Layer 9 of a small transformer language model trained on English Wikipedia (14 layers, counted from 0, width 128). Numbers have three digits each and are written without spaces.
A neuron adds its activation times its output weights to the MLP's output. To switch it off is to set its activation to zero at one token and run the rest of the model.
A neuron's activation on a vector x is SiLU(gate . x) times (in . x), where the dot is the dot product.

Input weights of the MLP neurons that the questions are about. A number n stands for (n - 500) times 0.00082.
n83 gate: 488516598554337451307319578758407414636575679651594564681476767429573419508274578509414385353455570778450525553512311475350306457707448461434562784427562735708403480431805622643436479541643463316513567318666536592675379620543575446479211439441483219687340552452373598450530603487517863649642612731442604513564932468850379643517483517504455504473780682649298442403551430381375368369326
n128 gate: 313085500663548251744592548558594500416471643419284553428344531594487590525478763427570418424492341700420571559540469496228696250273365447647625513444704374307688512273877525654472526521717400448835487548445394313278504608703508481786687537521674530740471496516629471466461575580307426543458229665272453593393677211407454500496651327624500611441595274608518360491568621720348335479482
n190 gate: 437643521476508472837466600508391720475628619183753536572496631496347307648413186265541489573504471553308536436361573274313565385496395756347826325508353588354558477587512591719407650656549397533764297295418423646573642483710458378554613661407670468396532373469545373608721420580435636614536446612765324407522500361637336472541788615413548390513611596331322436394325452442452355435391
n280 gate: 547651496484392354527591609425539367517652484371504504542257276300164754527380337426467318427492492646488352590431460349622335422548356361305461540550484672375387614296528575386659598520472532239441537329244481804304257426665500567740550516427508545408603280550496460576320659416729401614453758438311389419500508609552444716541700294532409305838492804508479233598538365414416351610257
n378 gate: 370516712546684552532350744595481592469672354631595383475445315461298321233633379489425538397359451734474536450522527412355400337470516587584772526633477395555606526469600545517647671451493376677576704424414487493525521565425339494463593529353562463536422605427510445483642552399490395494438408381281340583729625487510378387446546551448471724554676513510692539426406657564391496376434
n381 gate: 492395500260440598327268595488277762425446359695348523480496574310556411451697479761646345664624456172463736482660333533765374509363456487707686586880479376288520678543743443551644420467534320320439122652675440416476643594743318454543403573341311613463520524392415348729322611382513620401634435586429507546500609600529562565428488376545323733572424641551478549531303380436654575166613
n453 gate: 522392529562366756496695528504627250528473675337420322411373692452648532456164558476505687590237467486491746783526533451087544652545370463438488398491363482477739600477261592632582486696459760426598419808466323514650449385353756533560678258423403405169540552294144633581614424429655606434637630315608577644243627474182711421733464472311642457307591531376737351296776313482504434532420
n83 in: 672751377669526437187613748592737478347419500195445434355375361473293500645509576168553451577796638677564364505426558496516320356814698540505545626684529652301777500367363412798566647411547664329433595615422467418300375500741707551425393425792681337483597541741539450487465487424496509504466381592500243444767214364671585529483296631458357513422683402574338495261456428727500396439460
n128 in: 062650319505510676406358797576557535372389525299505491303731802135385485491396399374715418246620748720558322329519632605417469356601561525265356390490318409948523665555607733441486622486285624460454676606369523397333147420743638304694556718056405563597514458500535438466584462668569366829448776684665141432280667617500611737505630416709548408406525360445485541546376452629732572815525
n190 in: 704504547599689402185587492571298504429758504750288651353337322745537520562459776259426447320595721428472476436657420567538384447563388313710660453349543579512500543653632531419573516551568598652429532405341573408569654590663519526877685812528442496508672527454674665611301397408500480679550319643265455760446258592623420594387571333535260349496301540545403560428470461488711369536500
n280 in: 679302330635284621465534595419487603131731402747522566436336437616636681513509509436397383431586714316654414495465467769530308183554786605678599496514356505727288248415271335505333606419721576519452193751456667463439524612733617622505641536509674473654428513330291334727788423725292472162447735692445320523628276596309332714537713467469482442642565396523745641726366234672645596458642
n378 in: 318573609589599575366559428624645452416503402574321455441652478440657335468598464493476594620589583580707540419608410471585382544727436538636714448710467451435487680359646662296627477530470354435490523569464398480487503510432516418313430487497438201388458484544574402345567559656487439482503421517311432297422361494546576616601431486348673744336470497375291532647274543429401685346607
n381 in: 500341666504580445513676558568546603213319141477487484226483484418420425513620414435184285570560735386461487555508437615471276872435450215441594363345688539123492525617661602762467570268496270678541504612318521352347356429504566428553462411487558443655738288504258679828447389409504345528419455309435541700618495487755513327601405805276521336286690762504409514473316723465392409597572
n453 in: 716428390551683348581778345307468587411537644351486492226650270475360743605534463647283376176732588859440453530684351348522530395616400280239537583222837977485324727703308509429473387602486546784368538437717599307258636577390766392471225660585500448714472536576438265295471634358671471376575539346640492552721598761411313500471607658605523544389486481567377745456575551505304475144456

Output weights of the MLP neurons that the questions are about. A number n stands for (n - 500) times 0.002.
n83: 663364476529558523510627507479453572317510378327418509510513554602333631768409347513597549483442497745500532533344456629399603455604609191483493590490415552497329555439420497450525638484578497487690323382408644320349671556452423434468719493328397573422645418341330419629468600718397393290468294736473530567454487497500339434710531362619400592679553468582457428423603561564449527441419
n128: 466666374506570616421587608545579497424688485463194521593536605426434555531354274425403272441674649497594509426302599459633574437476588577475604500451401363376585330386413638543402578413409591497465376515354582402367577497725572453491352563383472484579373543571268449522578431545653551572602573439580651538382494513451663512421494741485452509576466443466534589751494566328465450439446
n190: 589591520540491591684433484619621570559407484446551491562525494349555484440484283348306614396263485720442629500348710599365339425472272586357645494481632452497614434381371383693602662612444500532556582531385445589688420385512309521535550326449451429520231516590529560564494584724509657519634696624553561621461584425494440432668494493453650427549481571271481430488297387445457590421539
n280: 438602407486394567322569382471375281618403483655635573490517534460253228445550426648482497606493729533615637594414542468493281385469557517457655595614583462489532548446174441402241510347548540476435342557586454392401531539449567652360561539629496650468140656566448418573385384569486538525643327569432807585503547397576507380525603519480609691336700497555651669395546303716536560472564
n378: 362487360403516508472251505428552656483395403349505597620591628508486601516329448476598431563398547416183598564388981470429447586503671495418511481481494434453473447545514420400306508469497650438550517497434401536488422666416603401468592718430573599390508449519500568492458353531453474486633524471575503481477471475473425459486541633466445388500524409548454620575573408554553508492516
n381: 503640450554609629580439542375427500577467549548416463595654364425335442513627449480401641510202312593205494555535522346526435380584386545639477553477550548554593542386526429303553655424634675562520342648460374587497425562538701466490637620428576370530382519448477356369513260388646641726519516455591712540476592342610561669614385575414522487500556418419500603604457344338304178471510
n453: 665525571567454360653371576639270424582355456496377503358423496314500435511511588698379475515455496576719450362274519650504321624518408634467536507468444410432840471606379486456475652830717492482425586475616466264453326480426717400539479437573449684480350638675669464391539507763638675515656774551508638582473433570680486517455510532457657569277599627594335554634316386699398551446775

Each question names a token from some text and the token that comes next. It shows the vector x that enters the MLP there. A number n stands for (n - 500) times 0.016.

Then comes g, the gradient of the next token's log-probability with respect to the MLP's output, scaled to length 1. A neuron's effect is roughly proportional to its activation times (output weights . g). A number n stands for (n - 500) times 0.00094.

"olution", then " of "
x: 484380479577627476516316477511602338507377536513457439306453379554555579462592580457332542494323409559458507490291586462539486469446437488445650352434372525450285464499476573307773613512447379405489519510556358443497604474747489486432614571497389245305333492300613534373590408572568590355485443569421484553514457373757608501479654466423556545516449554540552444312333398475464480483544
g: 533520428426367305496569451532387343309343329697455507514529594491418394501458440330521437609460293520516521512548461553470609427437589536300476301442339629584419456534442492440401509421595553499395486422496338500511496268516547424636373657561603526403707646532520451308746492504501463485565411646516445610507446552436428426479734496587505426423484479580467501548549481570470578589619
Which neuron, switched off, raises the next token's probability most? n190

" S", then "av"
x: 573476443598407515498331411436825648592353541473310331446469326499513667498542515532519551326522622352492524478563675551326508397532486441451577277407446393621287441649262608470599600455400448358448498535564647484316472519510368494473392582402540430523459576462548520398563514473544484442373456665544183554492521434635524499554459367533539581604465563635578493527500490409466429499479
g: 492541497540487505528542520363501530581451650457564434438602366488509647700430569448559551589494385451595457505310521448322332561575480498591467480373621326503505539286361530539406502490589527590390509445588612557535516575465453625404550512382749514436350509340443626573462456537758424515449499416307550583527181529530504364381571516496370485465534575433772516626482582534442456536459
Switching off which neuron hurts the next token most? n280

"p", then "ut"
x: 528513386676580565517627356576578409614330427432328376515392560619618453571592554562323561412427551496634422442508725633667748471529641606529451556447355352448459446413466642385566415503507425411379485439556522639541668584503337530480594417415466396518482476473568606374326668476503543492251476628460466467503515402681617616527550708492465371574606624380514465338536456469479513455487
g: 518523418594476395486606551487526730616508516618452416500644591482484422428496557410627470545426506632515363547546502364486477481552568427524582681578375424439406500488594503494484536618591477374391598485655504489571439422420553426639393555464400451711500509582416480535347579636503471390499445639346501630486101458447559480505240563370443678325485612627490664431462575484516601555399
Switching off which neuron hurts the next token most? n453

"i", then "we"
x: 410579419374574499575402382495592516571540466443573363269552450604567363419627315527389434573389570531491527599428537435459495496506516575592845395490495468549410720524393527320623568335531507376526629443597602577509614552587427310377375426476429467418295508315578486518536518489556545602286461491424522574432449512622542448599506667429618588486502478510473519400518376496358518417578
g: 589589346515420499582563453548535629459345891593583388536457431582598708524329725471549410515426649436539517523558429528443589530483413424320580495471386588523435344583468463393464528425544592538430514443513479572305414579512418433585248464479348547354500560525451407652545497424398455502452412452542478419356632388385445391554561411480474569477491552482572311560572418446394345504618
Switching off which neuron hurts the next token most? n190

" |", then " John"
x: 415649542441684594441398444468589579398457391544485591473346301591595498546621417592471673410455504459619446608529617406275521497514535578578658395445408386548428617401356474408486520484438391526446589532530407508419451433625385728463467492517498529547495461465650266485633478644586404459428470601664445406625565463489641357454351403586506512609576485650501507392438450536461497462410
g: 521386530504491260511636563453440572632456507554353473385454468309544484805391580467454455551421535422368621559399519431459458586539538507463630676456464404508600558513379423471401645625481501554485598473497516465542345415633442449558525523611639599382557354521383560342543512582479496535527671446464557338598296595601545413479278544502547475576416534480624258414508724525477665552540
Switching off which neuron hurts the next token most? n378

"S", then " g"
x: 461504450553488556498265514421578514658450561629481567455450405547447486606520353503411467466465549425529495340518523467465514465561352414471879320446480409549427401682480643441675771470319328419465536559507493359523682504492508492383516565495443481361438490358629487418574531542478502602500355550481592583462516360642690591555447498327400503553430501527527423324422455341426585501527
g: 481601414530548516412568591594461536570500623443511378513641509411349460513688473672482460465605451554467473448389521692309495482534577522669598592557518414558349522429440431507400582487511533627403615591575608505598411426497694366535515539455287331614338528574471434475464553529536587583527516521662583571799616545329570629514604523431593160550529450508420430560433405518508397597440
Switching off which neuron hurts the next token most? n190

"g", then "en"
x: 469598550409469491346436429391545542571558382613321503426529449614520478496471510541489643403382540521481477534473643538639568476649445372407714576466401324463236606558664672430619488473508512439470551517605529599454560549483435544456369361336478478544397568374547560463557532465543512467348547554516609603568376419738492460461568683598608350480597504605435411379303291333500442448512
g: 457439380451360604516431313541461451440655411499504582615478380611504430406229424480446456513399517353450300641669498620611717484541608458599330499554531504502477451660486432675475476429613519541477513575544548497594468463420463319354405489592526679618475592504618419439481604351428499514658487538582503442525503670577508522491285495568412365634429439584395671527479391382533466408679
Switching off which neuron hurts the next token most? n83

"98", then "."
x: 496569538591512594513416504443716578510544433661492467492491427504543499435565274586424611250439663604457557486408566492453563401560585626507541374470349258466445727439478554508695491495536442347577540467547487575729524438472471590348473351425437410178433580333531445325512532620466323431303557563492631521535507345591665480530544548419704645426417475490706580440428441492381461456402
g: 378306466524520496527519585391520581542639435445300551506634414577519402724614509347459424442605662633604513478622408478639681388447555589499348612442522523530510576371432449473490590542484466535514369487552427618405545417460377436458447461460743567588446452535423680521416552549509540419680620502570433575773232402598683453480520396550418553608475516586545646526398513569590412534452
Switching off which neuron hurts the next token most? n453

") |", then " s"
x: 451711502474670491615317441443633632417468456605501520499338514623495415522543348612415600585464530545508506511553407301216472616583546612531508320415495393542461616529605618392587662471337414577482583587456539530631536506466318601484657492467448613469406477522601295362638585562398418586309413514565548449549532386640515423559530479556414430528468632456596469399527392454441623565311
g: 558587406556566541601408544618500591542486493477329335484603501332306461539549345490438512492596500590458376363502499662313583361581522475623522619569398416478353385343479403572370512410581447419447348420371541503332537393354583585469450479429291540582451388472532418553488474442555468508469686625624542451701516479327595467512489474515428570417611469286353515633435429431554621546278
Which neuron, switched off, raises the next token's probability most? n190

"\n\n", then "The"
x: 509559515507507635477363306574655520549348347585466307405269382558515398545489592514395536347361435535492582454532443283554475350493493532455401341505472461400534478461503640508452580499442331511496524448477601503561575423447550639487314523448450482650461587549431392441800557500426470615310423597598435374771498425612717413468434537621578579532532569626443418460520602472490640428502
g: 562329559457571549520504572621478566352302378478565553542529378280511377600595564400442498414574519646523457598393476526457549440557497604492497570521566577373524469449491491512577525497406445530360448312604515485439655510374638575660409596533533353394533473548565431515515412522540525542489437543383591554817541364457532376557739696735391463425698456532685323394478556427435566461543
Which neuron, switched off, raises the next token's probability most? n378

"ter", then " to a"
x: 528569468554481607524409490430610552572483429657502457351495482603581449627611463465443450354536492586329535573368550570497610410360702518536705467442316467459466316366537584411510668476458411493530563504555538526557578478576532512543540541500514440295429466445545487350480457542635390460336384571419411632506513335624628569285562606547598631607440347547657429378513433448540495413570
g: 482455727640501616522475437526456525686609492489578454641448561588534772485450363344464602380642403460385440396441448435342481439507484649518441444472388518186495581554577617495577474512531604584440557472523599521234604609669493489501341513565447402420574480547304458510595597614587503546397571408487540564616726540477512582542357436525452442450337504614503508534432512612437515429356
Switching off which neuron hurts the next token most? n280

"12", then ": "
x: 389535402422514468300529417477453468447551347615500467389375402580556484583715311562425384489499470588545532405708505429530571550661442589420567331615405560559379697518378601502482427446495493404565670594572570496438572529539535379488439568390506279503418562327449393384532621670559583690503444607469432272450426309591588534481520568402636570587539470557604535359563395401452538412475
g: 525547582503570285440577482507528361488489281342656505476568544513578311515625458378444417511407687645602424574184441514535468500399580706349477316488542689581417420393380537511475503360519536421473496503368646564354472363604575505434495543363534577547484675527667425481480536504631437526531685519615513517479526437517443461568425529645584561560625488410673507472428449473569344447422
Which neuron, switched off, raises the next token's probability most? n378

" Sam", then "uel"
x: 536650551558659394461541511426604609572442394554409184490458310618718492714572483640520475429483557459557534473581358368413494459459591611538887331528502549505538435454405564370632556461349484601533597427557473505431466497430107465281516543581500463422482467370522597480575525464544297407366566602574315559311422426659660525523224516424775487539505461714475525474598605527388529496611
g: 557533545511509244466588617511623557409366496383421496578480554529529544507440369570553411384584519449511463643512550521637509409518425389461192592430462594361419415589621503491538276396584575472472568475538599597492465548687407500496431518761558558488506563547416582593459430468476443525476594525577522681173424430414486340618286649521450585493396547563429522639575442564610347516502
Switching off which neuron hurts the next token most? n378

" t", then "et"
x: 507382380688417572537371497493562594343398599697262487523459337541582491585683525518398371401631516402582430536511424605531583433594632444422484337439532376510396414547496789347523543370529430434414636617607552616458518534548437417659447444380304449541371686472521431482691610437516390494377421544662271475468381355626574459455393501428773538609510557658633559556423482607494428416566
g: 375606497506456549592604585503526466583525489517334455521688409400494412459502533584460430383465417563488373364595551445384486523505551497549784418333486521635507641379593475520554457633437496489417477558342573555390537453339456498540388493442344673332313648528594568543379456426511476354521352613486467567455662510639552417623511524452432370584306507430280466771464402446377489388485
Switching off which neuron hurts the next token most? n128

"iew", then "/"
x: 552404483654540414312479426584540541493360382674538566543473320647446444558504501357269281386442462528564404484571360461584585341462520466499507422579475380536377447305409553453475735430323285661549715501471416407582528371594482463549462414384434481510403437343551353502602531455574477432508512652413432435457595248600603565375677482481551370681522475560474562420409519437459454421480
g: 542702517443532492396598512494595509474555340553365718541672433598475601322559403370560552558509600510562425642430520573641412418372533337721482354551596470530507542527344466380485618452533487468585405473540441593564548504430751545649714478672547538395480572531439593322444412384537681530744491586669451581601541508562577472567420525532530518342488478527567472613423561549579474558367
Switching off which neuron hurts the next token most? n280

",", then " occ"
x: 491452527592552512606365397531727539441536433548474476665354465539388359701554445531447512458389522542542553540419517494532535408382525667620662441445439352525457455509519581509515588453506489407380402601655503574585557383464627705519419376669576605465414594401548478504608498679636353438239491605614405523803423345524571523554486539510624508530496493467541416454510450412536421434421
g: 479659360518585454451421466489474569527500590509341468478724587356394468490518320514529410455471237590445636628588530355593508423485454554504461485553553519615393661487571491451393329369538434553613490301623599600502468394494489538489455568295530368551341537606461495438629368627290604573580441504630609446418520464392635708419568546392613567543449597424480453570475335336526435553619
Which neuron, switched off, raises the next token's probability most? n190

"CA", then "N"
x: 419664563471609584351462458415540544543518386691390373448318294541574467488579476530410534339507526545600588350594539372529528410609531400334532322521386414522353438502610664500698688312413450384441451524510383573464566457381427509327625470482552388380546449311678556365524545481377503467476609659486658431437402435703528407553374441407437440422424381469555534438515583498502544551570
g: 397480482397535567472468246565460553581693311464594389571540566475555611533342611451465434525578557401630447522541428530580679525566548443334261539702356626683382509471562582554498549626569609487410356648534534360481500524527461611523336478563597554506648541472526518402559514395337451326661364542610512451349665564462472490599312529593436397566599471422474456601537455515639459607485
Which neuron, switched off, raises the next token's probability most? n453

"i", then "our"
x: 515514429364528532409422392464718478519538550494514416192417486459499538511645343552396524544413493499496489568389580544454566466462581500572671413555421579479521599475358489360520555432559472458504590381567631452434545426708587288469363487447388316392318454369518469494590404484614492479445508410478415609423543416667546597507413446398606527580577584535549455469656403430482546610520
g: 621470471323422468478597440388514427350597544513474487544350406606593490465566419616510372558420512482459461812437466532600579483670526387451149528474402608350445396482485532374412388444536458502399468555417365561589609516580396625723611499334483392436575509512481458477539591428536487467438512448408421365191359632521562566477438355611458409527474577467462467379577511570457408481422
Which neuron, switched off, raises the next token's probability most? n453